Layer 4 of a small transformer language model trained on English Wikipedia (12 layers, counted from 0, width 64).
A neuron adds its activation times its output weights to the MLP's output. To switch it off is to set its activation to zero at one token and run the rest of the model.

Output weights of the MLP neurons that the questions are about. A number n stands for n times 0.0027.
n16: -2 -51 -26 5 35 -5 -10 -11 6 -13 1 29 -43 -1 -15 4 33 13 -11 -12 0 11 -18 31 -21 22 3 19 3 26 -20 2 27 -18 -38 18 15 15 7 42 7 -30 -7 36 -3 -20 -16 -39 2 -27 -33 1 -17 -5 2 26 46 -16 -9 -61 0 11 -17 54
n25: -20 -13 9 34 25 56 -57 -74 18 3 -16 10 18 3 -14 18 19 17 7 -31 -8 15 -39 -10 -19 7 17 -5 -6 -48 -8 19 14 13 -4 -26 -28 -10 -18 24 8 -13 50 15 28 -19 -10 29 24 -53 0 -20 4 -15 -57 0 12 7 19 19 -14 -51 7 31
n26: 22 -24 -11 5 -41 -29 3 40 8 6 30 8 18 -5 30 36 -2 -11 26 23 34 -8 -32 -6 -18 27 -5 -3 5 0 16 -21 10 -11 19 4 -5 -13 24 34 26 -36 5 17 58 28 0 15 -25 -41 -16 -29 8 22 -24 -25 -27 7 -10 18 -9 3 34 4
n28: -41 5 -34 3 78 47 -25 11 -2 -9 32 28 8 -9 6 1 26 6 -26 20 -28 3 -36 -27 0 -21 -12 -3 -15 -5 5 -2 -27 6 -28 -21 -30 -1 11 16 -30 -4 -12 2 -15 6 -15 -53 -25 13 2 -44 8 -18 -5 47 -9 -17 -7 22 9 27 13 -9
n52: -18 7 -59 -6 52 -36 -8 -7 0 -11 3 -12 -29 10 -3 14 23 -25 -13 54 6 13 -12 9 30 -17 -1 -9 35 -31 -27 15 -11 31 -36 -39 -27 27 37 28 2 9 1 2 27 22 7 -23 -11 -27 -67 -14 30 -6 2 0 -9 5 -5 -33 42 -18 32 -17
n78: -13 46 29 -15 8 -21 25 4 8 -7 -17 46 8 -11 3 32 3 46 2 -25 20 -11 19 31 44 43 41 -36 -2 -74 -2 14 -19 -14 -9 -40 0 -17 -43 15 -9 -18 -17 7 -27 11 33 -27 7 24 -17 16 37 -11 -5 58 -59 25 -34 -7 -9 23 -46 -15
n79: 13 3 65 6 11 -9 -75 -24 -30 43 17 -21 2 -24 6 -16 -17 4 -32 4 -27 1 -59 -19 20 18 -18 -45 21 -6 -44 18 -27 -6 -40 20 -7 8 -15 11 7 5 17 3 12 -38 11 1 15 -4 -15 17 -3 -11 1 -21 -15 34 -22 25 12 11 -15 19
n90: 2 -11 -7 14 -10 -6 8 40 -37 17 -13 -2 9 12 -23 55 -17 44 23 9 1 -68 -21 30 8 -1 18 29 -3 -31 -17 20 -11 30 -4 -33 13 11 28 16 -22 -27 30 11 -4 -23 -9 -50 5 13 18 -15 3 -10 41 -25 -10 -20 -23 9 3 17 -5 17
n126: 25 -15 0 20 49 -3 14 17 33 -7 9 17 -67 -30 2 -7 -1 -15 -39 -11 -27 4 22 28 22 18 -67 4 7 1 -29 11 -34 9 29 -30 -15 -6 19 13 5 4 11 -4 23 -33 6 -15 20 -29 -20 -10 -16 -30 2 -15 5 33 11 -5 -36 33 8 14
n129: -7 -52 -27 -36 -7 -3 -10 -37 11 -3 13 -15 57 -22 -24 11 -24 -11 23 36 -46 20 -1 0 -15 18 -40 2 12 1 40 -51 5 54 12 13 14 13 -39 -42 -11 -15 32 -22 12 12 -3 13 13 -16 -8 -3 14 22 18 -37 9 -10 -7 26 -35 22 10 36
n135: 3 6 8 36 0 15 -3 -11 -33 13 11 -35 40 1 -12 21 -27 -21 -43 -6 -8 -28 -28 23 15 12 3 -46 -3 -27 39 7 65 5 45 9 18 31 5 43 -6 -17 -2 -18 21 5 45 2 13 22 19 -52 -3 -3 21 -35 -38 9 27 -19 -6 38 1 1
n148: -13 5 38 -3 21 -4 -34 6 -16 23 2 -7 -17 -7 14 -14 -26 39 -10 27 -6 -21 46 37 13 -36 -50 18 8 -38 -5 -8 -4 -5 -7 -16 -14 -40 21 38 -37 -26 0 -9 2 -30 -18 5 -79 -5 12 -4 19 18 27 -8 23 -32 -6 29 14 -47 6 -18
n150: 30 8 -31 9 -21 -6 -32 -5 29 -27 -17 6 -14 23 24 -94 -17 -6 -15 -9 -2 -25 43 -23 3 -5 27 -7 17 -12 -11 -13 59 2 3 -13 -17 2 15 -28 -11 42 -39 39 25 -24 42 29 43 -14 18 -24 38 20 6 24 21 33 23 10 15 14 54 -37
n158: 3 2 21 -35 -49 3 -22 16 51 14 -5 5 -3 24 -20 -19 -9 -46 -9 -69 24 -12 5 -13 -5 -9 -1 -14 26 -6 8 5 10 -34 -35 19 -2 -3 -15 36 11 33 -19 -31 -9 39 -13 -26 45 -18 20 15 31 -11 -18 37 15 16 28 -30 -12 6 -49 10
n173: -30 38 9 -17 19 -29 4 20 -30 -16 -13 -4 25 -16 -25 -31 -24 11 -6 9 -49 -15 -16 10 17 -12 12 -38 -20 -13 -29 21 12 14 12 -26 17 -35 43 17 28 -4 27 8 -21 -16 7 14 -17 17 -22 27 -19 14 33 -41 -17 25 51 -4 -55 26 -15 6
n188: 0 13 -3 2 5 34 -20 -10 22 51 -35 22 29 15 -46 13 -11 0 -14 52 -4 -6 31 25 -10 14 -15 29 41 2 28 -2 6 17 -24 -1 -11 29 30 1 34 18 -29 16 3 -2 -12 -6 -8 24 -26 30 14 -5 -9 49 26 9 -9 18 -5 25 -19 7

Each question names a token from some text and the token that comes next. It shows the activations a of the neurons there, in the order above. A number n stands for n times 0.079.

Then comes g, the gradient of the next token's log-probability with respect to the MLP's output, scaled to length 1. A neuron's effect is roughly proportional to its activation times (output weights . g). A number n stands for n times 0.0047.

" re", then "fer"
a: -5 -2 3 21 0 6 32 0 2 1 -10 -7 2 -2 -6 0
g: 28 -23 48 -43 23 15 45 -19 -4 28 -48 -16 26 -17 10 31 -19 -12 -20 -48 32 -2 -41 35 18 5 -9 -9 5 -35 33 3 4 -2 -4 10 21 30 16 4 5 14 18 11 -31 -40 43 -23 42 34 -64 -24 6 42 -6 -36 17 34 -7 11 -15 -22 -18 18
Switching off which neuron hurts the next token most? n79

"p", then "ies"
a: 9 2 -5 2 8 0 5 29 -6 -5 24 -67 -1 7 5 -9
g: -14 30 0 -4 -34 43 8 -39 -33 22 -42 2 -33 31 16 12 -19 14 -35 5 15 21 -21 36 -35 58 -9 -71 -6 -18 2 26 -15 -4 -3 -9 -23 3 -1 -7 21 1 48 31 -1 8 25 70 15 0 28 -9 -24 -24 -20 51 -24 21 -11 -6 26 36 13 -7
Which two neurons, each switched off alone, lower its probability most, in order? n148, n135

"et", then "t"
a: -2 2 -4 10 6 0 8 0 -8 4 -5 -6 -3 1 3 3
g: -2 -61 -26 -16 -76 24 32 13 2 -23 6 -39 -12 10 27 9 2 9 14 28 -16 -1 34 1 21 -16 -36 17 -2 2 -8 41 41 -48 -13 -6 8 42 -9 5 -11 -33 5 -21 -20 -9 -42 31 4 -27 -33 -36 27 -18 -39 -53 -6 -28 1 -16 -50 -5 7 15
Which neuron, switched off, raises the next token's probability most? n28

"p", then "ic"
a: 1 -4 2 -24 -2 2 -7 0 -3 1 18 -34 2 5 1 -3
g: 8 -76 -3 5 -20 -10 48 27 -12 34 -1 1 -17 -38 5 13 -9 -48 41 11 26 -12 44 6 12 3 26 1 28 40 52 32 -23 -61 9 -28 -4 -6 -6 -13 17 -29 -8 12 -18 -38 -3 1 -14 -58 -34 -19 24 -15 34 8 -1 7 4 -11 0 -30 -23 41
Switching off which neuron hurts the next token most? n28

" found", then " him"
a: -1 -2 -2 2 2 -3 -3 2 1 0 4 4 -2 -5 0 3
g: 14 -12 -2 23 -12 52 -1 43 12 9 20 33 -2 -10 10 -29 -28 22 21 0 -10 -3 -56 -14 -15 30 -30 -44 21 4 -15 11 11 -24 -29 3 -12 51 -5 15 29 -27 33 -47 29 -7 7 -56 29 2 30 -64 -27 4 25 42 29 -26 -3 29 9 -4 -41 25
Which neuron, switched off, raises the next token's probability most? n158

"r", then "ance"
a: -4 -3 0 -8 -10 1 7 -62 -1 -1 0 6 1 7 -6 -3
g: 22 28 10 -3 13 42 2 -3 -37 -12 25 9 -6 41 20 10 38 -33 42 33 23 19 67 16 -6 -50 -24 -13 -12 34 14 -47 13 22 10 43 11 13 -1 -5 -5 7 11 19 10 -35 -34 51 -61 36 -14 -45 5 35 -13 0 -24 9 20 -14 -21 12 3 16
Switching off which neuron hurts the next token most? n90

"nd", then "."
a: 0 -13 -10 8 -1 -4 3 -4 42 3 -1 0 10 -9 0 -1
g: -6 -11 29 10 73 -63 21 -15 26 -22 18 4 27 -19 4 12 -3 4 14 23 -1 45 34 32 -24 -13 -26 33 26 11 1 -9 26 -41 37 -16 -3 -18 35 24 21 -56 16 -72 32 -47 7 8 43 -4 16 -7 -2 12 15 -8 -15 20 -10 18 24 -9 -17 0
Switching off which neuron hurts the next token most? n126

"ur", then "ly"
a: -2 8 -7 1 -5 0 1 8 -1 3 -5 22 -2 -15 1 2
g: 26 -22 20 -46 19 -14 -56 -27 12 35 -34 -14 12 49 2 -9 -4 25 32 -23 -12 6 -51 6 -41 -6 5 8 -21 -39 -47 -16 2 19 -20 -20 31 38 -9 -3 -37 30 -11 -8 9 -21 33 35 -6 60 -21 -30 30 2 -25 9 -15 -14 1 -19 -12 -7 -62 9
Switching off which neuron hurts the next token most? n25

".", then "\n"
a: 0 -5 1 38 0 1 3 3 1 -30 -3 1 0 -20 67 0
g: 19 -26 49 -26 28 -24 -8 2 -24 -11 -3 36 -16 -3 -20 1 41 -35 -15 -19 -44 9 -18 21 -55 -38 -20 -12 -34 -31 55 3 7 42 53 13 23 -23 -18 -18 -23 8 -25 -19 32 21 16 -18 27 -2 4 -32 13 -35 1 -51 -16 16 13 -15 -20 -6 58 -4
Switching off which neuron hurts the next token most? n173

"er", then "v"
a: 11 0 1 -2 0 -6 2 1 -21 5 0 1 -11 -1 1 -2
g: 11 11 40 27 8 -7 25 -26 24 -42 -12 -10 30 1 -2 44 -42 -6 35 -32 -38 24 41 12 28 -56 -23 -15 29 27 -28 33 -12 -22 9 -11 23 6 9 14 12 11 -25 25 -6 11 -21 -30 -7 -45 -17 15 -22 -82 19 11 49 10 -4 -29 -15 16 19 27
Which neuron, switched off, raises the next token's probability most? n126

" \"", then "E"
a: -7 0 4 -2 -1 18 2 0 4 0 1 -5 -5 -4 1 2
g: 9 49 10 -12 14 6 31 11 -20 5 11 9 39 -58 -11 -32 -17 -14 -30 62 17 -58 41 -6 4 20 -8 -24 0 -37 21 46 -12 17 21 73 26 27 -2 26 23 -7 -5 11 -10 12 -3 -17 -21 -19 -54 -16 14 -7 28 -6 -32 -19 -15 32 -3 31 -16 24
Switching off which neuron hurts the next token most? n78

"s", then " to"
a: 0 -1 4 4 0 24 3 0 -1 5 0 7 -1 3 -7 -6
g: 2 -29 27 -5 30 -46 19 48 -13 4 -7 -9 -16 9 24 -23 -13 -26 -21 37 -32 9 -29 -9 1 6 -8 18 -33 2 -5 23 33 -3 -29 -25 -33 50 15 -15 -8 -31 -45 26 46 6 41 -44 38 6 29 -26 -23 -7 -9 40 -11 -19 -12 -8 -38 58 -50 3
Which neuron, switched off, raises the next token's probability most? n148

" and", then " "
a: 32 -21 2 -6 1 -2 5 -2 -3 -61 -4 9 9 -13 16 -5
g: 7 2 -7 -33 16 -32 -11 30 -1 24 -28 44 -38 -21 31 8 8 -5 17 -14 45 -12 -26 88 -3 24 8 -17 0 29 -15 -17 -40 -12 -3 14 -3 -21 -25 8 7 10 -63 -27 14 -16 6 3 -22 -31 2 46 33 -12 9 -9 28 43 48 -15 -14 -16 -55 0
Which two neurons, each switched off alone, lower its probability most, in order? n129, n16

"ven", then "th"
a: -10 3 6 5 3 -6 0 -10 -4 -4 -4 8 1 -20 2 5
g: 66 42 51 -1 24 -17 21 -3 34 11 -14 12 -9 2 -10 -18 -17 17 70 -13 29 16 -3 6 -52 -3 51 39 11 62 4 -20 5 -10 24 -27 29 -20 5 14 11 -35 19 -34 21 17 -21 16 -11 7 -14 -6 51 32 16 -14 2 11 -23 -36 7 -9 -6 -37
Switching off which neuron hurts the next token most? n26

"hi", then "b"
a: -3 12 1 0 -27 0 1 -14 0 -1 5 0 0 3 -14 -4
g: 45 23 18 2 17 59 -28 21 -22 25 -9 -24 -6 -6 -6 -25 -42 12 -55 6 25 -3 -1 0 -7 57 22 24 -26 3 40 1 4 -9 -28 -26 -6 -32 7 -4 -34 16 34 -33 -58 6 -9 34 14 -62 0 -2 -27 -23 -8 28 25 28 -8 29 45 7 31 7
Switching off which neuron hurts the next token most? n52

" as", then " well"
a: 6 -9 7 -2 -1 -7 2 6 -1 -1 -2 10 -5 -4 -5 1
g: 30 27 2 -20 28 2 -29 -65 12 -9 -17 31 -24 -22 -12 20 58 -3 -9 38 13 26 7 7 -28 6 7 22 12 10 36 -46 -42 -29 29 13 -4 4 -22 30 14 -42 -78 -23 11 16 -30 4 -10 -8 15 28 -6 31 36 -24 -4 7 15 -23 1 -8 -15 -60
Which neuron, switched off, raises the next token's probability most? n90

"|", then " 18"
a: -8 0 3 1 2 -7 0 0 7 -13 1 0 -2 -8 -5 0
g: -34 -35 7 0 -10 -69 -16 7 2 12 11 -19 1 -45 11 1 40 -35 -9 49 -50 9 37 28 10 -11 22 0 13 7 2 -37 19 -9 92 14 36 -2 47 -33 -6 -4 7 3 -28 2 27 -2 -21 11 -21 -9 -23 15 7 32 0 -35 -28 8 22 9 -35 21
Which neuron, switched off, raises the next token's probability most? n129

"\n", then "=="
a: 0 5 5 -4 -7 0 4 0 -1 0 -1 0 -6 -19 16 -3
g: 1 17 -26 14 30 -48 -28 -13 -17 20 4 6 12 20 -20 37 -35 -8 2 40 23 5 -11 69 -12 -23 20 -38 4 -17 2 76 6 11 36 35 67 -27 4 -8 -6 -24 33 -19 -27 -12 -2 -7 8 -27 -27 18 4 -44 19 10 -11 4 -12 17 13 -17 -59 15
Which two neurons, each switched off alone, lower its probability most, in order? n173, n150

" ", then "ed"
a: 4 0 9 -1 6 -4 3 5 1 1 -3 4 2 1 -3 0
g: -21 -11 -20 31 30 -21 5 36 50 11 -15 -30 -3 -15 1 -13 8 25 -31 48 3 26 71 12 10 0 7 23 0 11 -13 -37 -10 -3 18 -28 -13 21 24 -32 15 40 7 -9 -18 -13 31 10 -22 8 -35 -12 52 -2 16 27 -1 -38 58 45 54 12 -13 -43
Which neuron, switched off, raises the next token's probability most? n26

" his", then " own"
a: 24 5 7 -6 4 2 1 3 -5 0 -3 3 0 -10 -4 1
g: 35 -27 -22 18 39 -40 -10 34 19 -16 55 -47 26 -20 6 45 23 -21 0 44 -20 42 21 24 3 -5 3 5 -13 49 -8 -40 -25 12 -7 32 -22 21 -34 -18 -13 6 -27 1 9 16 -56 9 3 9 -31 51 -30 16 -32 14 7 -46 13 -31 -15 -19 16 4
Which two neurons, each switched off alone, lower its probability most, in order? n16, n158

"ty", then ";"
a: -36 3 -22 -7 2 1 6 0 -3 0 0 -7 1 -4 19 -1
g: -14 -27 35 21 -12 -20 -23 2 -1 -7 -35 -40 -44 -18 1 28 -49 -2 2 5 -45 28 30 27 -49 13 10 0 34 5 -2 -37 12 16 29 41 17 -45 -21 -15 -6 -16 10 28 -15 12 9 45 -9 -24 67 4 12 -15 -7 -15 39 -31 -18 -14 9 -22 -69 0
Which two neurons, each switched off alone, lower its probability most, in order? n28, n26

"\"", then " H"
a: 1 -5 1 -29 1 -71 5 -29 2 -17 -2 -34 -1 -11 13 -2
g: -1 13 -34 10 2 -3 -48 36 19 28 -17 -17 16 -17 38 32 -3 5 -14 38 -26 11 -43 -2 32 24 -33 -35 12 13 -30 -54 22 -39 -36 -27 21 -7 -19 3 6 15 31 -9 -37 0 27 -9 -39 20 31 1 -8 -13 -2 39 -10 -18 13 13 8 -15 -91 -29
Which neuron, switched off, raises the next token's probability most? n78

" |", then " \""
a: -8 1 3 -1 -2 -10 3 -5 -2 2 1 3 6 -1 -6 -4
g: -28 -3 17 -3 15 -30 -6 65 -27 18 -11 9 27 3 -16 16 8 25 3 18 -4 3 -12 50 41 -7 8 -47 51 -5 8 -10 -13 5 53 58 -41 -4 2 1 -16 -3 23 35 35 13 -41 9 -24 -44 -29 -41 20 -9 42 14 16 -27 -2 -47 17 -35 -21 9
Which neuron, switched off, raises the next token's probability most? n150

"L", then "as"
a: -5 -3 -2 -1 -2 -12 0 -4 1 8 3 5 -1 1 -1 -82
g: -24 -17 25 3 -26 -14 -29 -26 22 19 52 6 -8 -22 -25 -33 -5 -19 -6 -9 -23 13 4 31 39 -14 -12 21 -23 30 -25 -34 6 10 9 26 15 -51 -11 25 26 17 -53 -6 18 -21 -36 17 6 -29 17 31 -80 40 -35 -34 2 -29 -22 -10 -49 1 17 26
Switching off which neuron hurts the next token most? n188

"s", then " history"
a: 0 3 7 -6 -1 28 5 0 -6 -7 3 5 0 -9 -3 5
g: -28 34 1 4 13 -11 20 46 -32 5 -11 39 4 34 25 -12 1 -16 -18 63 26 23 48 44 4 26 21 7 -4 10 -23 -23 -12 -2 8 -25 14 -51 -19 4 46 27 22 -19 -9 11 11 30 -26 -15 -30 68 -19 -20 -1 1 4 17 -23 1 69 29 11 26
Switching off which neuron hurts the next token most? n78

"ies", then " of"
a: -3 9 0 9 3 10 0 -2 0 -14 -6 5 8 -3 -1 0
g: 31 -53 -3 -45 -19 -28 -27 23 -6 9 1 32 -11 8 -40 10 -18 20 16 21 16 -10 30 38 29 34 16 -7 -54 -28 20 35 13 31 -38 15 -29 -18 -1 1 -11 -22 63 34 36 -30 12 42 9 18 -27 3 16 18 21 -4 -42 10 19 9 22 -41 -36 21
Which neuron, switched off, raises the next token's probability most? n28

"ve", then " years"
a: -3 0 -16 8 9 0 6 -10 -5 -7 -3 1 -5 2 -2 4
g: 11 -4 -24 -7 9 77 45 9 0 4 -12 -14 40 40 -24 19 -35 0 0 -3 2 -4 19 8 1 -2 24 -15 -16 9 14 45 42 8 9 -41 35 -57 -15 -9 2 34 10 18 2 29 -17 11 -52 54 5 18 -2 -42 -31 -9 -60 41 -26 2 8 13 -23 6
Which neuron, switched off, raises the next token's probability most? n52

"na", then " Ka"
a: -3 0 -1 -3 1 0 0 -1 -3 0 5 2 1 2 -2 7
g: -12 -11 3 0 -22 -4 -4 -15 28 -37 38 32 -21 -33 0 24 31 0 -19 -10 -34 8 36 -21 45 -16 34 -58 0 -24 -4 3 9 -36 -27 17 3 27 -53 -30 11 -3 27 -19 29 -8 42 -54 -1 -4 11 -19 -54 15 17 -17 4 -42 23 10 48 11 52 -23
Which neuron, switched off, raises the next token's probability most? n188

" 4", then ":"
a: -4 0 7 1 4 -5 1 -6 2 0 -16 3 1 2 -1 1
g: 0 -2 2 -10 -16 -7 -27 -59 3 -31 -13 -2 -23 12 -16 2 17 -22 15 30 67 29 -20 35 11 11 -6 -51 10 -36 -85 -32 18 28 -9 6 26 -62 -13 10 -14 -1 23 45 12 20 -4 35 15 -1 22 -16 -10 0 6 -7 31 1 8 39 5 -43 -1 33
Switching off which neuron hurts the next token most? n135

" a", then " di"
a: 28 4 11 0 8 -5 -1 -1 -1 -3 -3 7 -32 -1 -4 2
g: -16 21 -20 -31 33 -41 -27 -9 9 12 -30 -20 23 -8 -18 -7 -8 13 -31 -31 0 -5 -8 -13 29 43 2 -32 4 -78 -1 -29 -22 34 -24 -43 12 -19 26 -23 -45 33 5 -26 -25 -31 -3 -52 11 17 16 -6 -45 26 0 17 -30 -24 14 13 19 6 -37 53
Which neuron, switched off, raises the next token's probability most? n26

"ice", then " imp"
a: -13 6 1 14 0 0 9 -5 6 -2 -12 0 -2 -4 3 -1
g: 3 -10 -40 -59 17 -4 -6 -24 28 16 -5 23 50 -16 -9 22 38 17 23 5 14 19 -12 31 28 17 21 -8 -3 -1 24 -8 -35 -53 -35 12 34 32 27 18 7 -23 -11 -51 6 11 17 -61 4 61 -23 7 -15 -14 -40 6 5 -29 55 0 0 -9 -1 -38
Switching off which neuron hurts the next token most? n28

"ar", then " Tra"
a: 3 15 0 -5 -1 -10 3 -1 1 -1 -3 1 3 -41 4 0
g: 14 -19 -23 -46 19 -3 -11 -34 -14 -23 -31 27 9 28 10 2 -16 32 -19 -14 -4 -12 18 -23 46 -9 -18 -19 -17 -43 -38 0 30 52 -34 9 -26 17 -71 -1 -36 -16 -16 -1 -20 -42 48 -46 44 -6 26 -26 -24 -34 19 15 -27 7 7 9 -3 14 -35 23
Switching off which neuron hurts the next token most? n25

" the", then " same"
a: 15 1 7 1 0 -7 4 0 -3 1 0 2 -1 17 17 1
g: 2 42 18 26 14 16 7 -19 8 -20 -10 -18 28 7 19 60 43 34 42 31 8 15 -25 36 -12 7 -29 29 42 60 4 -6 -19 -37 -34 54 -6 -8 -20 -18 5 -19 -31 -23 10 55 -32 21 -18 -10 -9 -25 29 -10 -55 -22 7 1 1 17 -35 14 -5 -22
Which neuron, switched off, raises the next token's probability most? n173

":", then "04"
a: 0 0 0 -3 -4 -8 -43 6 1 -1 -6 -2 -3 2 0 -2
g: -38 19 -18 22 16 23 -25 -47 30 2 3 -33 35 -16 -17 -24 4 8 -31 36 55 5 0 21 -53 -4 -39 1 -27 69 -17 21 24 4 -27 17 25 -5 -4 29 14 -4 18 28 23 29 -35 9 3 25 17 -38 -13 -16 -51 -3 21 -36 -31 6 25 19 -12 -44
Switching off which neuron hurts the next token most? n78

"s", then "ure"
a: 3 21 2 3 1 -1 1 -1 -4 2 3 9 3 1 3 -7
g: -53 -13 6 33 17 -11 54 10 8 27 -31 -37 -42 0 9 -21 -19 12 0 -15 45 -15 -35 -23 -16 12 -41 -3 -37 -10 -16 68 7 -16 1 12 -8 2 -14 -40 -21 21 -14 -3 84 8 -17 -26 17 6 -13 -18 -27 15 -44 -19 0 13 -2 18 -33 23 3 41
Switching off which neuron hurts the next token most? n25

"c", then "lu"
a: -4 -13 -1 16 0 4 -24 -1 -2 1 -19 3 2 0 -2 0
g: -6 -25 -14 -57 24 -43 -10 -1 5 -2 4 -6 20 -31 20 26 -2 -33 -2 41 5 28 -17 -32 -5 12 -15 3 1 -36 -3 51 14 31 15 -1 -25 10 -57 -21 -44 17 -11 25 19 -33 -21 22 -6 -29 -24 -47 35 -46 -53 -26 11 -21 -9 -16 30 -43 -35 23
Which neuron, switched off, raises the next token's probability most? n25

" He", then " was"
a: 22 8 2 6 0 0 1 -1 6 -2 -5 6 -7 -2 -2 3
g: -6 1 12 2 47 14 -42 -12 -20 3 -37 -1 14 -18 -15 31 4 40 2 29 6 -9 -12 -17 -21 41 52 3 -15 13 7 -1 17 44 25 -82 -19 25 -47 17 -10 47 36 -21 -23 -9 -4 -39 -21 3 -20 7 40 -36 15 10 -10 3 23 -32 31 -13 32 42
Switching off which neuron hurts the next token most? n25

"we", then "e"
a: 0 0 -1 3 11 -9 9 -9 6 0 -3 8 -11 4 -5 6
g: 4 2 -21 -12 -4 18 65 -28 -21 -21 30 10 12 -40 -19 -16 -7 -45 -14 -17 25 -8 -17 -9 -15 -53 -5 13 -12 54 -12 -28 24 -8 -18 -26 2 1 26 -13 27 -18 8 14 -8 22 -13 -17 -94 -14 20 -16 -19 -4 53 -25 -18 -2 -40 -38 -31 9 10 39
Which neuron, switched off, raises the next token's probability most? n79

" of", then " the"
a: 1 -2 -1 -17 0 0 7 2 -2 0 -1 -5 0 -12 50 0
g: 22 0 28 33 -56 38 8 11 -25 18 -9 -16 7 21 6 -14 -11 11 23 5 2 -6 -12 -2 8 4 -16 -14 -24 -88 14 37 49 55 26 -24 31 -17 21 -9 2 22 28 5 39 -47 6 1 69 -1 1 -47 21 -11 -8 -19 -25 -12 13 33 -24 24 -5 0
Switching off which neuron hurts the next token most? n173

"s", then " through"
a: 13 9 1 0 -2 14 5 4 2 -55 -2 2 0 -4 70 -12
g: 24 12 -9 -13 -6 6 46 8 -36 20 -1 26 23 -9 59 -36 -11 19 13 17 -30 23 -10 1 -27 21 36 3 -52 35 5 45 -25 -5 -6 -1 15 59 45 -8 4 -39 -47 -27 18 -42 1 13 38 6 -37 18 -33 29 -35 28 13 16 2 13 31 -4 1 37
Switching off which neuron hurts the next token most? n129